Layer 7 of a small transformer language model trained on English Wikipedia (12 layers, counted from 0, width 96).
Take only the direct path to the model's output, skipping the later layers: a vector added to the residual stream pushes a token's score in proportion to its dot product with that token's output vector.

Output vectors of the tokens that the questions are about. A number n stands for (n - 500) times 0.0035.
" crit": 611 532 568 542 309 698 756 503 524 509 433 445 445 490 472 479 407 569 693 602 678 483 456 484 344 567 676 486 444 423 366 544 688 464 693 501 464 484 411 288 486 470 581 427 433 628 472 225 642 649 487 276 488 492 411 588 634 485 668 562 671 669 394 470 470 218 768 517 421 395 462 583 354 695 391 743 594 648 458 347 488 512 364 532 489 327 356 496 477 445 547 433 452 282 449 447
"ance": 560 430 196 557 603 517 609 604 583 406 562 599 703 429 678 677 521 302 542 580 723 535 601 606 472 810 506 417 290 742 414 380 845 626 525 496 456 470 356 529 571 680 542 605 328 596 718 742 367 375 569 172 316 426 527 450 678 301 485 308 414 499 567 367 552 270 360 368 639 389 454 553 424 223 655 652 590 513 585 282 691 466 427 597 425 628 115 467 663 353 391 414 330 372 511 587
"ought": 580 592 389 532 420 444 761 513 502 420 291 674 378 656 506 758 540 604 377 408 560 381 338 325 212 314 671 430 763 494 543 386 571 316 590 491 258 581 486 651 700 552 487 689 494 786 606 548 479 457 542 392 381 409 434 483 465 458 606 627 411 743 676 515 234 668 510 563 457 645 569 485 386 564 338 624 498 507 829 302 515 427 266 498 617 558 346 607 509 512 228 357 614 445 397 277
"ability": 666 398 378 590 568 305 640 480 863 485 371 378 397 469 590 568 641 426 653 679 402 564 558 462 231 530 456 337 415 600 549 496 653 540 471 450 541 616 468 488 379 539 664 535 405 724 447 882 611 609 346 454 416 567 317 612 450 331 752 278 244 298 686 442 496 347 641 381 581 606 351 614 261 405 620 732 666 502 517 435 784 508 136 672 316 522 307 479 700 397 321 390 429 573 343 613
"arily": 477 456 532 264 351 666 597 595 810 420 183 686 442 545 539 519 589 538 754 579 619 214 535 351 156 592 554 407 546 326 561 424 644 259 686 467 267 393 333 411 374 763 571 340 255 543 305 639 550 733 727 594 347 294 520 554 341 399 460 284 232 460 821 305 318 420 579 574 277 589 618 590 794 418 666 729 621 684 626 476 425 585 272 708 719 693 279 593 694 702 344 446 397 259 483 722
" Born": 699 613 447 312 384 417 407 429 607 449 351 834 501 567 374 490 459 378 482 590 711 483 467 440 466 519 671 423 588 725 455 407 392 347 538 512 397 480 788 382 619 635 532 569 287 519 404 463 724 575 447 350 319 388 523 572 494 658 435 569 352 436 697 383 444 482 548 501 262 461 656 603 661 626 346 594 465 472 568 421 436 425 567 550 574 312 658 758 431 581 295 602 379 672 425 300
"ual": 378 908 338 602 521 440 290 874 594 488 531 597 423 406 455 551 445 431 551 485 688 515 542 526 443 419 639 501 580 621 709 693 904 544 647 513 594 574 457 188 350 455 495 357 407 730 550 172 309 617 480 552 460 338 369 519 417 496 490 349 374 262 563 623 376 292 462 618 486 524 535 834 632 347 732 343 536 689 629 256 727 243 582 704 392 308 184 602 639 385 292 486 337 515 396 583
"lected": 690 761 422 499 579 676 485 563 607 441 389 424 209 486 450 490 606 642 684 353 761 312 446 333 278 342 294 569 739 462 777 279 457 403 785 455 452 416 435 667 390 671 633 508 434 684 431 524 485 437 646 553 294 144 352 505 737 768 579 675 345 580 718 199 302 655 448 396 612 505 416 662 486 442 345 660 528 456 613 473 572 596 271 586 481 591 609 648 465 363 329 298 600 411 316 456
" Succeeded": 662 543 519 407 340 303 453 447 747 461 552 551 325 389 801 831 377 501 462 634 606 287 488 226 300 519 533 425 617 774 439 348 563 358 573 493 238 443 754 599 586 468 678 300 302 352 579 413 794 424 666 515 276 327 372 675 726 908 626 318 613 677 976 479 95 568 652 380 242 365 454 407 588 679 467 670 675 427 340 364 349 508 429 643 646 270 551 710 713 731 294 609 567 393 158 120
"ness": 639 516 459 311 57 557 556 716 646 469 570 709 423 381 683 484 366 330 603 489 450 497 641 243 599 528 467 799 608 445 411 615 436 635 498 462 553 613 399 555 616 570 758 395 390 693 692 346 503 673 252 203 184 521 348 509 473 392 540 506 548 516 236 470 373 493 507 425 640 578 776 638 260 392 480 657 797 652 391 566 764 351 474 697 349 532 284 554 651 533 209 233 462 498 608 421
" Championships": 759 532 386 564 509 524 571 604 458 431 381 362 495 389 479 543 314 287 366 567 397 519 278 391 668 419 472 790 550 614 753 777 285 384 579 425 390 468 565 83 512 798 632 495 573 561 759 136 592 558 597 271 518 428 497 489 476 364 582 259 537 466 689 418 434 503 564 391 384 577 494 470 299 555 436 476 537 679 433 530 611 669 469 437 791 448 534 720 510 476 602 566 611 467 474 317

Output weights of attention head 1. The head adds the sum of these rows, row i times number i of z. A number n stands for (n - 500) times 0.00077.
o0: 356 430 451 654 493 492 533 429 520 398 805 426 527 452 583 603 198 417 382 610 592 386 551 429 717 565 562 618 402 466 468 623 304 632 334 232 402 379 549 504 410 512 437 653 498 497 573 480 510 495 365 415 476 574 346 770 496 259 531 508 470 666 408 604 293 722 545 315 493 313 497 578 320 606 519 322 344 417 397 493 776 571 680 397 694 473 399 667 533 918 752 411 584 581 337 559
o1: 520 457 580 395 500 394 422 377 697 207 605 453 331 382 385 632 752 517 554 342 251 297 633 629 603 584 434 415 403 541 352 525 563 508 575 569 759 581 516 456 451 469 276 488 502 535 433 491 533 512 549 416 569 617 501 697 690 469 564 655 598 431 576 675 752 548 539 474 545 360 430 425 540 546 552 470 705 296 648 536 284 269 470 643 317 434 604 436 283 788 398 419 647 554 406 405
o2: 519 308 430 467 582 728 582 562 598 470 488 375 497 647 613 714 815 556 477 486 264 465 364 353 297 519 364 669 612 517 595 521 338 414 382 587 571 664 385 538 479 626 404 576 256 565 416 554 512 410 502 545 622 410 533 494 426 208 516 529 216 379 531 641 407 104 378 306 568 468 522 744 403 536 397 701 268 725 523 507 556 459 645 578 574 679 584 434 431 446 715 360 653 538 554 386
o3: 259 462 793 392 372 717 438 403 428 449 438 620 415 452 491 627 275 524 547 726 451 506 587 514 580 433 478 477 619 579 496 402 609 520 688 735 440 592 491 327 305 592 430 747 760 621 352 601 417 353 453 624 455 357 469 502 451 694 475 516 448 621 351 358 427 458 421 444 620 505 664 513 806 533 687 386 367 407 558 705 387 288 496 670 517 360 479 505 439 571 337 400 540 480 434 385
o4: 468 453 600 695 461 588 487 535 527 220 367 422 578 474 537 618 355 410 172 467 315 398 515 455 825 436 727 771 403 406 563 548 541 392 302 410 476 456 582 518 607 445 503 501 365 435 631 628 469 523 543 426 430 417 238 359 216 405 430 457 568 360 692 402 517 536 506 557 584 490 168 574 349 381 612 561 425 667 487 717 671 530 706 601 668 587 450 423 474 482 605 580 595 535 503 463
o5: 534 226 525 603 571 423 568 508 475 60 545 542 518 398 598 511 386 567 312 446 558 518 404 405 567 463 475 472 693 551 589 391 603 441 574 353 461 538 524 576 410 625 450 501 425 529 596 558 459 572 456 637 556 414 475 566 300 458 499 394 287 418 686 331 245 823 460 326 353 550 304 668 562 459 562 644 488 703 485 625 390 534 680 432 650 518 352 408 525 643 633 563 708 442 479 420
o6: 363 725 314 539 358 546 547 333 524 268 405 545 464 593 635 510 461 288 510 387 487 487 337 494 382 633 528 528 526 428 876 496 382 457 459 567 440 658 694 560 412 328 462 475 519 345 532 782 506 589 560 628 112 402 574 404 490 682 389 616 461 489 488 552 478 320 509 688 601 510 513 599 530 628 603 369 351 432 563 684 562 663 481 386 541 557 455 714 436 702 315 232 426 534 566 486
o7: 432 526 373 496 658 606 496 579 577 196 363 329 395 415 648 585 377 449 556 295 462 673 356 650 395 439 559 459 489 480 385 441 251 617 417 193 531 659 483 349 451 273 557 598 585 445 407 549 490 490 487 561 527 439 686 746 385 606 551 613 585 595 364 565 266 635 516 497 586 565 544 625 749 365 475 505 575 663 547 529 523 643 379 348 480 581 353 395 552 501 457 616 500 499 567 603
o8: 613 379 603 561 408 534 405 491 652 482 477 270 443 652 433 586 578 530 407 349 575 454 483 528 588 432 645 656 366 306 613 531 377 446 384 287 464 463 496 586 563 613 626 645 378 448 506 445 497 546 504 510 575 672 576 135 339 228 576 429 445 377 607 639 370 396 458 318 536 578 505 550 499 628 547 730 634 699 356 495 697 696 509 533 498 768 395 411 452 342 395 632 634 172 505 475
o9: 595 509 523 458 522 447 187 428 567 582 639 590 555 488 238 224 789 634 791 678 599 646 490 639 477 568 455 498 688 509 343 468 587 424 628 551 712 525 461 473 545 563 524 362 737 534 456 262 507 462 353 518 449 416 564 472 664 321 614 621 328 350 523 568 434 299 354 330 625 576 508 603 495 589 525 448 816 517 458 502 419 568 157 516 301 538 433 408 338 620 390 495 388 453 565 629
o10: 417 576 669 276 585 459 368 412 805 300 772 441 456 530 499 485 654 261 538 419 291 778 729 488 736 484 523 517 238 386 207 531 419 597 636 467 562 467 566 512 561 590 542 502 707 562 523 591 453 385 355 317 541 574 413 427 541 622 553 566 652 554 471 605 370 528 450 512 844 251 813 460 506 437 520 153 355 651 289 627 508 488 414 387 361 343 567 433 559 770 455 192 428 566 381 788
o11: 564 374 579 494 668 556 625 583 451 458 238 330 426 397 570 398 306 643 245 395 479 592 379 490 503 377 567 556 493 499 604 436 439 627 497 744 516 630 399 693 567 581 583 616 293 397 311 571 479 435 467 517 537 691 420 475 165 568 396 446 545 447 503 325 537 553 610 580 324 770 514 568 720 408 424 609 633 680 489 441 421 544 586 478 336 513 392 294 709 378 537 722 669 343 505 526
o12: 342 666 775 404 645 574 471 435 243 760 310 523 441 533 605 756 457 610 646 180 601 460 352 458 206 537 578 197 591 561 473 550 644 506 673 847 360 636 294 431 253 584 400 253 367 581 459 628 503 535 469 479 287 399 706 539 557 710 528 670 538 639 288 413 457 559 552 586 558 691 570 618 687 578 476 519 497 539 301 303 301 687 420 258 419 508 649 575 488 543 259 594 361 541 433 464
o13: 359 280 586 516 602 524 481 506 771 335 536 311 390 427 524 628 549 565 350 290 492 547 474 503 679 379 698 722 168 400 528 508 274 439 307 476 526 370 437 547 485 587 561 783 603 442 681 505 385 635 608 310 720 663 400 635 363 260 479 532 468 604 536 657 300 593 580 329 572 350 486 449 297 675 450 554 554 543 444 594 557 576 519 517 417 567 295 441 557 571 659 538 691 365 363 521
o14: 679 328 225 277 517 355 476 338 654 663 637 665 526 507 367 278 694 607 548 615 562 629 386 442 476 379 354 615 587 486 562 399 436 572 518 836 749 487 686 418 524 639 461 495 514 451 464 462 519 302 650 475 711 530 571 384 610 463 385 429 332 308 586 621 561 302 520 478 596 527 830 390 328 389 348 518 630 695 544 395 391 354 387 442 510 586 483 559 548 453 476 477 515 548 585 409
o15: 556 292 568 420 574 439 530 411 412 166 397 387 522 419 629 463 533 779 383 150 492 267 210 461 388 530 644 536 544 495 608 422 433 137 543 790 473 615 386 691 327 490 270 621 236 611 569 645 713 466 555 482 241 455 662 116 165 498 378 692 368 558 568 540 275 586 480 475 426 883 487 707 486 629 526 587 517 743 593 637 495 603 580 552 489 714 711 454 375 647 480 531 732 376 613 388
o16: 688 373 388 285 498 278 417 373 777 378 735 552 574 564 553 335 512 489 299 549 289 420 464 291 783 398 533 826 301 413 566 497 434 476 413 515 582 445 678 588 544 577 554 498 338 450 732 691 506 436 631 366 589 594 461 159 212 410 324 394 553 412 608 511 506 448 426 664 499 504 677 435 241 409 406 455 456 775 503 599 639 338 575 679 403 592 501 582 520 598 595 414 579 588 640 457
o17: 441 456 593 434 446 453 584 518 574 846 502 572 489 615 357 398 350 540 393 567 619 622 557 468 846 330 304 444 349 460 308 708 386 720 421 407 364 301 442 542 479 626 542 496 751 486 701 582 449 460 433 223 882 488 468 637 562 351 574 211 647 598 397 595 569 589 445 702 499 317 404 252 456 199 565 662 405 456 476 658 444 386 631 593 584 346 404 383 732 316 517 596 462 720 322 573
o18: 486 450 907 550 518 441 510 563 463 347 409 408 566 508 391 809 451 611 429 476 323 584 567 514 447 378 713 596 332 397 524 454 759 431 614 395 546 583 392 529 514 538 483 698 522 566 464 529 370 549 278 615 370 506 380 252 155 542 388 550 554 430 562 452 587 594 475 354 536 625 584 508 558 456 567 367 545 551 355 512 444 716 492 334 302 536 266 479 707 496 553 564 671 391 564 581
o19: 503 531 239 257 543 197 608 366 439 542 638 551 655 470 530 477 551 440 560 657 454 720 681 459 513 352 660 619 617 507 555 299 658 435 543 700 392 359 741 286 466 430 347 463 672 447 574 625 569 554 567 297 501 461 593 580 478 594 521 414 530 498 560 581 578 564 578 681 513 400 444 465 643 498 416 331 480 465 309 635 323 669 493 382 440 396 487 316 595 764 482 389 380 616 572 202
o20: 566 381 542 519 351 363 456 400 534 860 502 491 448 707 709 702 659 524 569 384 496 245 401 543 438 571 415 547 560 312 532 551 511 421 591 756 630 523 454 396 525 669 396 678 470 601 699 355 465 648 512 497 322 478 361 256 562 392 433 720 359 438 649 667 229 525 550 182 519 426 371 633 362 483 531 625 640 445 444 514 638 356 409 500 480 565 478 683 383 733 487 369 511 615 338 505
o21: 512 589 549 388 507 378 452 492 326 253 337 584 580 605 680 755 546 512 595 148 438 127 311 513 411 559 649 303 462 562 559 360 624 285 451 625 469 462 261 532 464 326 260 483 360 629 505 562 592 531 681 362 225 462 614 293 384 708 311 758 727 589 579 468 435 659 460 652 466 789 423 517 576 523 384 525 590 354 601 722 602 402 526 481 435 640 927 683 247 751 410 502 473 541 620 471
o22: 566 504 339 691 494 384 460 457 581 389 636 567 697 530 578 500 398 584 366 822 343 480 493 363 673 355 536 724 503 574 587 481 447 413 167 469 412 489 779 374 543 474 356 476 537 560 480 583 398 456 453 282 574 515 193 355 491 447 294 436 487 348 591 454 729 555 526 431 480 435 306 323 518 452 616 600 567 492 627 554 580 422 629 689 645 574 525 412 669 606 662 341 315 625 629 262
o23: 654 297 545 596 728 603 422 705 562 475 458 504 448 276 485 529 377 609 470 613 501 784 418 443 458 401 360 394 611 635 310 413 512 655 472 656 551 516 463 516 481 532 600 390 531 594 233 456 413 437 320 376 589 543 271 582 524 684 432 571 510 443 572 284 472 751 589 370 486 429 517 575 733 507 620 546 715 437 597 353 508 493 387 355 521 453 290 384 549 498 450 737 517 396 341 499
o24: 498 277 520 512 388 346 576 496 515 157 662 444 418 527 487 659 396 531 458 330 442 388 581 483 639 615 610 476 366 456 372 503 529 534 495 429 671 315 511 435 575 489 476 948 440 482 506 293 685 523 488 506 473 695 422 344 372 587 440 391 587 325 577 461 456 575 651 378 559 562 566 529 474 471 348 407 277 481 653 730 661 350 599 487 562 472 532 533 345 898 542 562 769 421 463 421
o25: 520 411 623 158 575 370 571 291 575 142 544 452 470 470 572 602 597 642 504 26 630 240 418 264 372 564 526 408 690 551 524 431 449 380 563 630 523 604 438 431 356 429 203 577 297 520 473 680 708 481 653 593 374 416 880 471 340 642 584 697 416 556 436 564 352 565 434 460 523 645 603 614 709 594 489 510 439 581 635 620 276 468 500 571 411 468 734 435 351 734 436 559 619 525 537 339
o26: 511 738 454 386 432 515 542 304 300 571 225 644 445 574 607 329 566 453 567 357 699 360 351 449 437 567 678 367 614 542 579 470 576 363 665 794 476 611 495 534 563 677 524 263 462 437 300 597 788 575 730 555 414 469 584 351 614 568 436 628 362 563 541 504 544 408 566 786 445 809 445 566 472 518 422 630 521 473 523 401 326 491 410 491 432 320 682 422 415 476 160 388 335 630 575 439
o27: 242 574 510 689 617 635 431 646 460 371 366 395 324 225 711 584 426 484 487 390 641 649 525 517 365 414 742 248 134 397 368 552 434 274 471 751 476 362 388 326 227 410 666 696 759 713 432 509 548 601 478 453 179 629 333 627 559 481 498 687 433 602 562 474 353 717 879 625 668 363 437 476 458 922 582 433 337 245 526 482 446 773 329 680 452 482 538 508 477 593 558 360 438 453 521 757
o28: 362 526 631 635 397 444 511 463 577 353 582 341 571 448 425 581 528 534 482 314 298 694 344 470 705 458 548 531 348 357 442 569 513 611 433 704 543 482 582 521 507 721 760 744 389 463 591 438 535 782 475 534 637 365 204 264 571 655 516 426 358 516 438 300 228 467 603 491 483 308 438 539 396 435 410 491 340 541 539 669 543 600 505 543 676 301 521 514 528 531 678 323 494 616 403 672
o29: 490 538 705 567 425 471 438 556 452 624 422 418 606 526 335 737 527 556 763 596 378 814 477 582 350 493 382 305 433 528 227 589 719 576 675 321 521 477 294 412 605 731 556 575 598 658 178 349 459 496 289 397 769 496 316 293 756 792 437 376 579 515 375 552 622 563 423 492 597 416 541 432 676 350 558 426 673 393 589 612 470 343 348 390 518 415 510 409 572 474 422 407 244 486 339 731
o30: 635 497 464 684 484 526 466 576 297 420 431 614 460 445 415 554 544 541 305 520 545 492 485 445 486 676 507 759 439 421 783 433 655 322 518 538 398 466 435 620 350 131 546 294 452 428 634 655 459 441 435 351 435 541 557 543 234 450 452 614 560 515 566 321 545 798 509 679 365 538 225 343 332 575 574 423 515 552 747 671 536 472 564 509 483 659 512 527 569 665 426 573 702 496 379 294
o31: 487 448 672 712 554 714 493 470 427 885 398 597 513 234 425 432 354 640 405 620 233 488 633 454 507 561 400 518 477 665 750 686 601 442 517 450 501 646 539 530 500 516 775 589 251 730 600 412 336 567 499 786 312 519 209 640 544 419 394 330 342 396 490 141 556 496 593 284 452 458 254 383 364 454 432 729 608 545 732 370 488 325 496 594 530 493 367 603 551 225 640 500 370 585 533 464

Each question shows a token from some text and the vector z that the head gathered there. A number n stands for (n - 500) times 0.013.

" Bur": 478 444 440 487 369 517 585 496 431 528 479 436 728 418 546 461 392 541 457 584 558 521 487 539 342 553 595 551 435 468 518 480
Pushed up most: "lected"

" del": 484 344 612 516 451 532 550 430 495 644 418 492 436 410 732 647 557 473 368 563 607 378 492 648 452 485 571 539 499 467 590 488
Which three tokens does it push up most, strongest first? "lected", "arily", " Born"

"==": 535 411 423 513 393 529 458 397 468 519 417 509 538 472 514 390 364 539 440 440 623 365 381 550 538 462 566 542 629 529 459 668
Which three tokens does it push up most, strongest first? " crit", "ual", "lected"

" in": 439 481 471 506 422 369 510 416 365 438 461 495 577 351 491 344 424 598 434 576 415 389 522 449 391 453 517 514 542 539 397 559
Pushed up most: "ual"

"als": 480 345 595 410 584 548 543 506 540 449 328 525 451 460 550 511 522 592 402 469 576 474 584 469 455 405 570 444 558 400 509 559
Pushed up most: " Championships"

".": 455 430 441 351 537 587 532 358 630 523 461 505 562 591 526 567 562 553 463 533 570 526 532 543 433 450 557 461 649 454 623 518
Which of these tokens does it push down most? "ual"

"ribut": 532 504 570 465 469 507 482 433 517 574 442 444 420 486 505 395 405 401 533 403 590 312 504 612 495 304 400 536 582 610 510 664
Pushed up most: "ability"

" attended": 599 501 548 522 366 391 532 503 453 434 435 495 624 529 512 600 422 406 404 506 559 582 444 562 528 585 562 557 490 589 428 543
Pushed up most: "lected"

",": 296 399 585 517 358 502 469 510 499 574 386 640 618 386 636 561 424 472 611 557 447 557 493 642 470 558 557 334 465 688 458 469
Pushed up most: "arily"

"ins": 497 523 549 507 640 492 449 428 569 389 475 569 527 661 470 549 669 608 492 475 551 500 497 409 517 525 600 502 584 354 529 657
Which of these tokens does it push down most? "ual"

"al": 581 487 543 528 507 488 436 475 479 512 487 417 445 584 584 372 511 643 418 515 616 401 585 490 487 420 459 486 608 545 406 599
Pushed up most: " Championships"

" do": 494 429 433 432 481 441 482 515 587 604 539 522 492 586 558 498 672 560 622 558 693 407 548 481 398 384 433 457 518 460 486 590
Pushed up most: "ness"

"-s": 301 350 583 540 466 351 537 427 509 562 502 600 629 322 649 559 628 438 583 501 563 443 546 523 329 501 674 401 427 508 454 567
Pushed up most: "arily"

"igg": 550 532 553 527 585 451 448 381 637 449 531 514 452 691 491 507 676 637 438 464 544 431 506 358 527 516 594 449 619 363 507 649
Which of these tokens does it push down most? "lected"

"06": 490 405 491 495 444 555 545 602 454 475 380 528 628 463 540 436 412 554 392 616 525 419 569 616 259 498 510 480 431 360 537 511
Pushed up most: " Succeeded"